Layer 2 of a small transformer language model trained on English Wikipedia (9 layers, counted from 0, width 128).
A neuron adds its activation times its output weights to the MLP's output. To switch it off is to set its activation to zero at one token and run the rest of the model.

Output weights of the MLP neurons that the questions are about. A number n stands for (n - 500) times 0.0012.
n10: 440,372,460,689,440,665,456,514,333,512,564,482,578,482,668,620,577,494,298,507,517,498,651,506,452,450,486,593,642,463,578,549,565,510,572,486,355,611,526,509,490,508,452,440,202,419,466,556,456,430,498,437,481,572,549,403,325,475,533,412,512,640,285,577,342,485,181,505,558,555,392,574,380,538,511,537,457,424,586,635,628,780,456,672,408,520,590,28,669,371,791,616,527,445,474,474,683,437,597,560,539,642,660,348,506,529,421,506,514,186,451,475,585,573,521,404,493,477,535,361,462,473,799,642,503,359,375,664
n24: 534,506,751,614,524,579,495,504,595,494,572,419,559,439,723,389,361,458,487,673,561,290,587,395,433,353,507,354,583,478,223,609,628,461,739,645,532,384,483,450,479,680,479,445,422,470,527,603,578,410,555,427,488,703,478,513,538,485,397,571,310,336,416,368,470,507,510,456,279,496,605,432,389,548,404,431,303,367,417,505,633,646,388,491,660,464,473,660,536,496,371,596,544,490,574,471,666,532,421,505,292,455,733,566,728,642,538,557,477,445,625,548,507,720,622,327,350,444,507,785,399,524,594,632,499,538,301,593
n71: 522,416,571,581,320,509,586,422,284,530,536,359,410,490,537,526,493,503,316,299,545,574,405,256,559,572,496,514,601,530,404,616,443,408,165,505,567,579,509,614,525,488,451,568,783,297,694,679,702,437,531,448,442,454,246,564,347,358,558,498,436,499,328,665,383,568,618,376,466,351,649,646,557,445,351,500,570,319,712,506,396,410,600,319,615,461,607,587,614,422,545,557,577,546,468,546,510,430,657,457,424,620,294,510,689,604,479,509,557,427,568,630,579,421,590,597,479,536,431,465,469,571,142,460,431,630,463,530
n81: 552,323,464,572,552,715,474,388,470,682,441,612,448,539,534,616,437,441,598,449,530,482,460,338,480,494,590,598,547,364,474,517,592,322,505,561,465,462,684,327,386,450,476,462,375,622,630,422,544,638,510,371,478,579,495,417,394,416,564,741,522,554,421,451,543,338,460,485,518,564,806,527,513,320,408,496,492,512,416,479,491,475,503,593,411,567,401,673,534,549,775,496,550,608,568,473,426,348,558,443,373,454,503,603,460,725,713,632,476,362,383,287,424,325,544,478,448,477,690,292,443,408,530,502,303,516,582,319
n84: 557,256,543,622,346,551,726,518,438,442,573,367,546,500,382,588,386,384,595,392,491,459,400,554,524,455,662,559,491,306,468,497,591,472,424,681,483,428,531,314,423,386,501,450,568,515,412,521,510,572,670,540,540,587,468,489,524,453,538,668,490,424,468,307,559,594,525,618,551,568,588,565,394,498,477,431,523,541,535,445,504,529,586,482,484,488,484,694,397,567,563,552,573,416,352,543,383,546,643,437,462,463,526,359,538,556,452,590,496,444,677,468,500,772,464,554,611,563,501,511,486,472,493,531,528,459,371,369
n90: 492,505,328,511,196,478,418,611,710,549,608,470,446,586,478,516,405,453,600,563,280,531,581,577,420,629,614,467,350,471,524,445,477,410,451,696,500,438,464,545,464,306,448,479,406,563,623,448,369,754,475,497,503,518,693,473,430,655,354,677,520,308,643,465,574,518,646,620,450,347,551,500,543,547,592,501,622,772,488,533,710,181,457,372,365,728,468,525,539,358,606,355,456,538,476,465,695,437,519,362,658,331,452,485,395,438,558,402,610,592,380,384,592,458,563,391,362,425,538,647,415,400,479,448,414,445,564,523
n116: 510,605,523,645,431,579,656,546,599,690,560,433,674,548,392,514,388,415,468,405,544,466,491,423,518,570,440,593,498,432,426,568,468,501,387,570,574,518,408,455,410,379,416,533,428,400,500,555,539,670,439,407,501,519,452,506,457,449,384,486,559,461,514,567,549,466,404,484,443,422,457,525,428,531,647,561,628,439,590,416,408,478,444,512,598,559,440,547,550,442,443,477,511,481,494,483,508,499,590,483,593,390,410,582,480,803,487,567,581,407,484,521,506,410,379,559,536,504,408,664,371,442,447,519,512,408,626,557
n152: 705,494,519,572,591,560,560,533,496,285,446,692,469,424,549,415,514,551,493,348,426,503,480,430,424,475,511,474,403,498,587,604,459,490,611,534,575,533,534,376,541,494,624,490,323,650,489,565,589,394,357,406,505,587,191,485,342,553,409,527,515,509,695,523,459,772,409,503,635,713,397,585,378,334,261,579,669,552,342,415,559,632,626,454,636,248,538,489,513,565,446,593,608,362,440,527,703,371,585,516,573,569,438,506,280,471,728,519,474,574,405,514,466,519,673,508,606,492,375,419,358,432,598,469,377,563,370,397
n208: 365,498,459,354,455,511,725,436,608,633,609,410,487,578,460,461,428,427,491,375,535,531,458,412,586,297,602,510,594,549,577,381,472,342,500,475,591,524,284,491,437,683,361,537,386,566,444,423,637,622,427,426,496,590,603,555,514,422,428,494,424,588,614,408,366,543,376,483,481,610,269,848,313,380,334,544,282,662,371,618,525,449,477,470,410,568,710,707,607,559,382,408,564,503,690,479,674,466,436,491,533,544,519,413,533,863,582,452,543,520,354,536,405,544,609,419,640,495,582,403,407,528,669,400,502,555,568,616
n214: 571,630,380,568,460,338,421,408,443,505,385,536,518,620,424,456,460,565,731,357,528,590,577,620,371,634,544,380,389,495,474,415,605,488,548,518,441,522,427,422,479,661,602,483,445,501,349,554,478,475,662,574,498,485,331,522,489,496,769,480,207,542,295,646,641,475,678,450,604,477,490,524,367,424,634,552,473,386,441,538,479,663,435,472,384,466,471,380,415,335,507,629,663,521,432,592,524,478,323,501,670,642,243,391,458,603,423,517,411,679,442,474,536,662,439,354,488,497,656,585,423,396,538,546,799,367,686,535
n267: 354,661,649,400,654,261,402,551,432,399,585,516,705,450,284,728,547,513,462,412,708,688,371,672,297,364,399,415,345,620,624,482,285,529,654,197,348,816,425,615,614,747,668,495,202,386,382,481,535,415,575,488,524,653,403,538,488,561,619,350,681,541,243,591,539,603,301,386,616,310,513,496,712,392,386,531,734,90,515,503,424,532,625,443,566,731,464,324,555,332,695,510,404,494,597,491,398,380,457,550,498,648,397,625,320,284,410,381,529,593,490,390,473,521,218,666,509,611,369,399,513,515,463,334,560,499,721,419
n344: 579,340,284,702,393,502,507,488,453,568,573,440,470,443,578,512,300,687,577,581,482,526,513,437,520,454,355,472,421,604,494,523,619,517,507,609,570,660,371,497,441,462,344,476,269,517,516,406,574,504,625,320,503,365,369,483,521,458,504,596,572,424,324,536,448,623,636,616,340,587,292,554,545,570,532,566,489,385,389,532,638,544,614,515,290,442,690,516,475,525,591,601,585,632,515,620,480,413,578,443,575,378,443,330,411,529,593,502,409,550,373,417,526,516,601,572,581,798,501,438,479,520,596,587,434,383,625,320
n360: 517,517,567,531,506,626,424,465,430,528,528,576,451,617,595,572,526,380,521,473,578,564,514,489,512,537,476,581,512,487,550,610,561,458,499,438,464,500,461,576,539,466,499,542,465,377,457,489,517,550,442,510,267,389,596,528,498,551,442,519,560,531,397,413,596,556,578,442,481,464,480,459,385,455,503,579,544,521,531,503,496,467,532,461,448,445,443,522,492,445,464,548,428,466,490,509,497,461,588,506,566,528,596,640,632,490,566,572,560,551,494,424,448,397,523,454,473,501,543,576,628,499,362,484,443,508,463,439
n379: 627,427,440,547,547,646,451,387,566,543,381,537,493,429,385,501,483,553,456,320,643,491,502,603,327,465,549,553,547,478,479,455,432,522,397,442,673,528,665,456,548,574,578,557,710,515,515,399,518,550,319,435,495,483,754,518,486,469,479,543,553,566,480,629,457,384,492,555,548,625,474,532,478,570,433,530,576,586,543,457,486,496,524,477,481,503,401,625,452,430,436,453,470,582,500,558,622,458,512,463,356,491,466,449,570,361,551,472,543,449,568,465,468,485,582,498,536,455,339,451,438,412,528,651,589,469,412,539
n404: 621,556,360,642,610,473,452,553,306,288,703,454,453,625,571,566,393,518,356,626,474,457,359,385,597,393,341,513,657,298,362,529,564,519,462,556,475,264,438,582,386,462,551,554,441,530,544,473,518,604,498,309,483,530,366,494,532,518,427,326,550,350,355,415,455,524,598,690,456,422,443,625,565,647,468,354,493,312,467,751,558,399,618,398,457,585,441,462,602,684,505,403,607,578,606,578,681,484,701,463,461,627,393,558,417,586,501,582,502,524,487,616,600,392,526,497,431,553,590,373,545,474,449,562,372,487,483,327
n511: 613,530,574,420,512,668,541,454,645,493,467,488,282,290,420,413,577,536,340,637,505,520,314,399,532,448,554,627,459,408,690,448,539,458,446,573,331,539,606,556,515,703,543,513,338,520,483,517,385,577,287,282,494,410,466,468,488,511,549,551,468,455,587,517,694,389,472,469,574,466,425,512,532,535,490,635,501,596,561,544,399,563,474,544,570,559,501,476,541,537,398,712,502,356,447,349,566,380,561,518,584,621,622,578,521,501,644,466,574,845,522,458,477,555,446,534,269,338,384,441,474,404,529,628,406,436,423,550

Each question names a token from some text and the token that comes next. It shows the activations a of the neurons there, in the order above. A number n stands for (n - 500) times 0.0034.

Then comes g, the gradient of the next token's log-probability with respect to the MLP's output, scaled to length 1. A neuron's effect is roughly proportional to its activation times (output weights . g). A number n stands for (n - 500) times 0.00092.

"ions", then " st"
a: 495,500,470,498,496,477,451,584,493,455,463,499,679,670,500,463
g: 517,375,542,481,306,574,290,591,572,440,569,557,656,544,561,431,382,574,537,647,403,454,369,379,504,576,551,567,490,617,445,646,412,507,472,340,597,490,544,576,416,292,449,572,375,680,394,520,496,492,342,531,854,443,421,577,507,419,465,597,392,487,406,488,435,558,594,559,523,426,568,539,438,320,308,515,629,489,489,568,479,577,594,522,519,486,437,407,599,537,436,559,466,411,667,610,536,535,439,385,585,537,602,434,567,392,462,412,356,723,543,459,522,546,540,425,672,549,621,417,304,538,591,426,392,576,431,519
Which neuron, switched off, lowers the next token's probability most? n152

" quest", then " to"
a: 500,499,814,476,466,457,720,450,467,494,493,499,563,505,500,495
g: 401,479,457,460,526,465,681,486,512,464,724,485,405,203,464,580,513,475,561,546,523,357,587,495,395,489,526,472,571,488,525,476,581,612,418,631,485,335,440,575,425,496,513,504,571,509,488,584,484,531,381,389,574,565,523,383,379,386,282,337,377,511,574,397,754,564,546,363,496,637,614,599,545,548,494,543,452,398,529,376,514,629,565,754,478,308,569,520,549,641,532,416,366,458,435,435,620,491,698,461,609,541,529,574,436,541,549,572,441,504,364,608,489,522,330,498,480,680,406,383,499,643,397,529,565,432,341,615
Which neuron, switched off, raises the next token's probability most? n152

" it", then " possible"
a: 473,477,495,618,450,451,464,626,497,453,475,470,594,638,500,477
g: 560,405,606,515,352,475,346,415,449,692,408,518,640,651,576,441,520,515,440,296,645,666,618,431,515,330,450,424,543,589,619,629,591,470,304,524,534,480,554,514,547,462,423,503,555,387,502,583,536,608,643,667,502,578,495,475,538,687,540,513,584,359,529,517,425,512,473,270,518,568,510,504,515,390,539,249,435,595,476,423,539,323,311,521,631,606,408,571,594,502,491,526,479,634,453,408,397,457,405,434,416,253,420,613,612,495,439,405,563,277,527,525,512,636,411,590,498,546,422,597,524,413,563,574,448,532,624,486
Which neuron, switched off, raises the next token's probability most? n152

"b", then "ed"
a: 499,479,471,500,474,477,451,489,476,476,469,494,747,497,496,452
g: 440,396,550,614,484,504,448,433,430,461,456,454,523,443,676,566,427,467,301,527,450,382,523,343,481,549,500,531,529,508,447,475,670,430,326,429,507,521,507,462,457,488,254,538,543,660,470,393,562,613,443,626,672,465,498,435,627,352,648,572,392,525,485,573,333,586,631,539,565,356,711,558,444,695,481,602,587,378,440,445,564,381,358,632,496,538,378,454,324,590,574,446,411,671,548,672,615,571,618,429,542,526,507,348,416,592,356,433,643,384,427,542,462,426,480,602,622,536,492,551,281,523,454,496,672,523,487,592
Which neuron, switched off, lowers the next token's probability most? n511

" new", then " film"
a: 499,484,451,481,464,456,461,456,451,457,480,482,627,454,497,467
g: 680,527,637,362,653,444,486,559,606,579,491,654,424,451,500,646,658,562,628,445,574,490,638,457,414,384,503,567,376,511,332,488,365,469,529,576,487,307,474,532,409,544,492,381,515,430,529,420,666,549,355,551,448,578,598,486,371,576,495,437,626,576,533,443,415,502,346,568,534,537,636,489,470,437,264,388,363,599,458,544,531,453,594,385,576,484,511,507,755,501,405,553,479,463,633,316,421,421,655,477,370,452,477,324,528,450,648,560,454,589,400,493,359,511,504,548,538,680,501,538,698,471,498,557,286,346,488,593
Which neuron, switched off, lowers the next token's probability most? n214

" to", then " series"
a: 499,491,511,498,456,497,480,560,491,473,472,476,741,562,575,491
g: 417,612,327,449,550,367,435,481,594,653,618,372,518,414,560,493,470,561,503,576,430,596,579,466,570,422,636,581,560,491,454,711,424,361,511,416,655,392,453,690,493,337,714,522,505,417,393,413,452,668,534,624,421,437,420,605,428,556,468,670,433,306,427,587,493,495,352,564,312,459,652,461,492,399,436,435,662,461,514,642,633,535,534,452,626,708,332,423,578,390,463,355,527,450,641,449,443,524,519,583,358,537,287,566,453,404,627,525,520,493,492,428,487,445,538,487,463,638,441,563,579,573,560,538,341,580,449,439
Which neuron, switched off, lowers the next token's probability most? n404

" from", then " Los"
a: 498,476,459,493,456,500,453,478,500,454,494,451,649,535,625,489
g: 374,451,410,515,491,465,469,510,598,545,666,327,384,604,592,357,574,386,585,657,302,312,448,325,646,643,604,493,498,483,392,495,556,177,468,397,505,441,488,528,503,414,565,500,387,435,533,357,634,369,465,616,459,462,376,533,408,398,529,464,485,554,505,385,615,652,503,489,565,466,456,497,501,675,534,516,598,584,615,513,473,527,557,578,595,575,596,642,665,583,539,447,490,443,385,477,619,644,529,458,356,640,397,624,539,459,569,654,528,273,352,521,574,380,441,328,535,566,461,517,471,652,515,501,469,610,529,442
Which neuron, switched off, lowers the next token's probability most? n404

" had", then " not"
a: 481,469,498,461,455,499,459,957,497,456,466,525,591,595,484,499
g: 629,508,599,504,559,343,413,588,524,402,369,621,553,313,565,431,576,647,545,449,419,510,413,449,443,407,534,522,527,576,485,669,707,394,375,439,584,477,642,480,504,566,571,446,593,482,566,651,529,715,324,565,494,687,520,599,497,359,520,502,535,446,483,598,512,403,551,452,589,545,412,364,424,465,378,461,705,630,633,562,506,329,437,556,511,570,512,522,273,457,391,506,671,381,453,307,477,623,461,543,393,469,625,465,523,461,533,416,400,498,533,460,301,571,392,399,564,636,398,454,543,640,442,539,621,383,299,527
Which neuron, switched off, lowers the next token's probability most? n152

" original", then " with"
a: 477,493,469,492,667,461,450,451,461,451,483,451,569,471,489,456
g: 439,566,567,437,609,421,502,682,469,388,627,412,460,609,519,573,650,470,579,624,538,475,596,266,740,518,351,430,532,405,338,561,625,485,591,464,482,550,565,332,348,370,482,545,588,577,484,356,418,504,544,487,332,540,503,447,503,599,583,578,459,620,626,456,483,622,459,450,489,549,407,520,432,253,581,455,466,452,510,366,537,480,324,589,415,340,325,647,373,415,539,637,569,497,285,427,574,487,575,459,585,564,580,447,591,498,610,477,466,441,403,563,578,607,428,500,460,488,491,443,833,529,463,480,582,449,591,476
Which neuron, switched off, lowers the next token's probability most? n84

".", then " 8"
a: 492,684,463,495,454,498,461,455,477,450,454,467,671,454,485,497
g: 543,388,592,332,440,200,560,476,638,442,446,556,537,454,490,632,451,320,543,380,605,423,686,396,540,672,402,460,464,463,551,532,400,420,368,515,476,476,647,598,448,363,517,539,492,534,444,407,523,546,544,352,472,330,448,395,582,502,551,588,517,597,334,529,577,577,565,469,621,527,415,405,596,535,648,680,549,589,423,576,454,471,618,469,395,484,497,399,572,344,564,434,414,480,475,574,552,389,439,508,463,729,544,358,522,566,552,478,461,419,427,550,596,452,522,474,609,543,560,453,619,177,591,539,605,466,741,632
Which neuron, switched off, raises the next token's probability most? n24

" film", then " pre"
a: 498,499,480,451,452,857,450,463,486,472,493,493,539,571,495,454
g: 614,442,217,477,432,481,508,429,623,509,643,416,477,639,369,558,465,432,491,471,467,440,536,574,522,479,492,624,584,497,606,590,522,384,468,562,541,487,382,605,720,300,467,463,468,450,449,652,698,442,381,326,473,487,468,411,558,533,222,629,553,515,490,663,649,484,344,502,526,560,530,548,496,325,441,475,407,663,397,496,630,405,583,627,549,490,655,402,525,629,467,378,525,486,509,613,437,582,474,580,464,399,651,539,412,488,652,669,471,388,474,535,616,530,402,354,527,561,509,457,426,545,516,397,401,582,514,260
Which neuron, switched off, lowers the next token's probability most? n90

" on", then " 31"
a: 499,490,460,485,450,489,460,451,483,451,491,466,713,464,478,451
g: 415,366,525,437,571,417,520,477,499,549,385,293,615,286,504,616,341,366,648,616,492,531,554,515,564,673,320,414,449,564,650,361,560,511,526,544,474,552,480,710,523,462,471,436,518,487,453,560,439,483,560,579,347,226,493,664,464,434,480,356,545,552,408,537,700,485,499,618,557,433,315,530,451,540,646,525,516,464,551,437,670,528,481,439,484,674,601,422,517,483,338,398,365,422,399,456,506,504,428,483,477,649,511,665,509,636,546,499,410,574,476,436,460,421,498,460,437,589,444,615,672,337,543,476,488,550,693,698
Which neuron, switched off, lowers the next token's probability most? n360

"ob", then "iles"
a: 500,481,496,499,493,596,472,476,482,495,460,497,673,500,500,494
g: 533,430,604,503,396,602,512,430,545,508,569,621,557,508,580,509,539,449,507,446,546,594,385,482,447,657,610,424,415,594,497,537,379,402,465,444,400,654,595,463,639,634,643,386,505,389,556,405,497,521,473,474,434,542,510,582,546,596,359,359,576,537,440,517,427,471,393,515,511,409,297,584,512,566,431,509,540,521,698,382,731,595,338,242,600,409,492,566,441,454,536,513,759,469,528,300,628,340,378,350,577,438,350,482,471,575,522,624,413,293,561,521,247,370,619,589,518,519,442,582,585,479,541,547,496,621,555,570
Which neuron, switched off, lowers the next token's probability most? n360

" t", then "on"
a: 477,497,468,480,452,497,479,451,554,477,479,452,764,452,495,454
g: 405,519,555,546,408,500,596,540,554,398,728,536,479,422,535,542,346,527,501,350,768,505,363,527,416,572,549,411,431,508,549,424,507,531,598,428,580,552,630,525,494,561,253,505,483,550,605,555,417,522,550,321,704,424,673,562,466,455,540,537,504,455,577,649,426,653,326,360,382,602,491,651,340,584,299,390,446,370,689,503,499,480,491,495,455,347,642,449,500,540,500,432,486,475,375,499,579,570,647,403,508,357,558,395,689,585,433,375,533,404,527,443,391,420,609,437,507,444,478,656,546,488,468,645,541,615,358,494
Which neuron, switched off, lowers the next token's probability most? n208

" rep", then "ur"
a: 451,496,483,452,486,450,459,499,745,500,468,461,653,453,456,463
g: 402,495,463,338,472,563,682,539,396,481,625,443,371,493,591,369,391,583,590,500,626,418,500,582,616,450,582,466,554,455,519,605,412,552,571,416,475,570,459,388,605,518,574,712,522,392,658,531,390,442,461,524,671,437,600,325,448,358,407,564,523,430,531,437,410,523,583,357,406,405,605,308,443,444,437,625,453,487,524,630,366,546,415,454,547,490,414,491,662,556,392,540,478,739,717,403,514,602,403,591,423,561,493,629,384,382,546,556,509,540,495,336,725,264,515,432,472,547,622,428,334,635,549,476,554,445,562,565
Which neuron, switched off, lowers the next token's probability most? n208

"able", then "."
a: 450,486,453,494,604,478,451,542,450,461,483,493,715,502,494,468
g: 627,546,549,680,527,538,605,454,587,531,532,322,393,388,455,518,503,381,460,500,483,521,572,573,576,357,486,348,611,444,497,562,543,482,286,472,446,527,558,210,576,448,402,530,660,626,396,430,477,469,458,593,784,481,420,430,481,548,487,419,438,303,633,484,426,584,532,445,490,590,386,608,475,540,562,611,369,639,584,485,450,521,464,588,411,420,546,621,402,565,632,489,521,492,357,553,573,238,443,352,625,568,494,527,378,381,470,325,663,452,525,462,614,608,411,675,481,583,492,546,382,549,515,699,449,496,577,463
Which neuron, switched off, lowers the next token's probability most? n84

"ail", then "er"
a: 475,496,482,462,473,478,474,453,451,455,483,490,707,497,500,647
g: 527,367,556,661,374,488,427,442,464,517,595,507,557,543,504,531,428,495,488,567,450,574,584,425,520,447,579,580,394,427,480,553,589,560,622,595,371,480,385,452,365,450,550,535,328,529,346,205,459,606,403,524,366,357,536,409,456,616,523,597,527,338,524,408,415,686,513,487,467,510,696,530,464,403,501,465,481,515,357,590,718,663,675,442,534,430,503,351,279,530,679,462,513,582,580,677,399,461,413,653,385,537,446,425,630,627,581,474,479,511,625,505,403,461,544,418,578,601,444,661,596,583,517,649,372,399,504,360
Which neuron, switched off, raises the next token's probability most? n511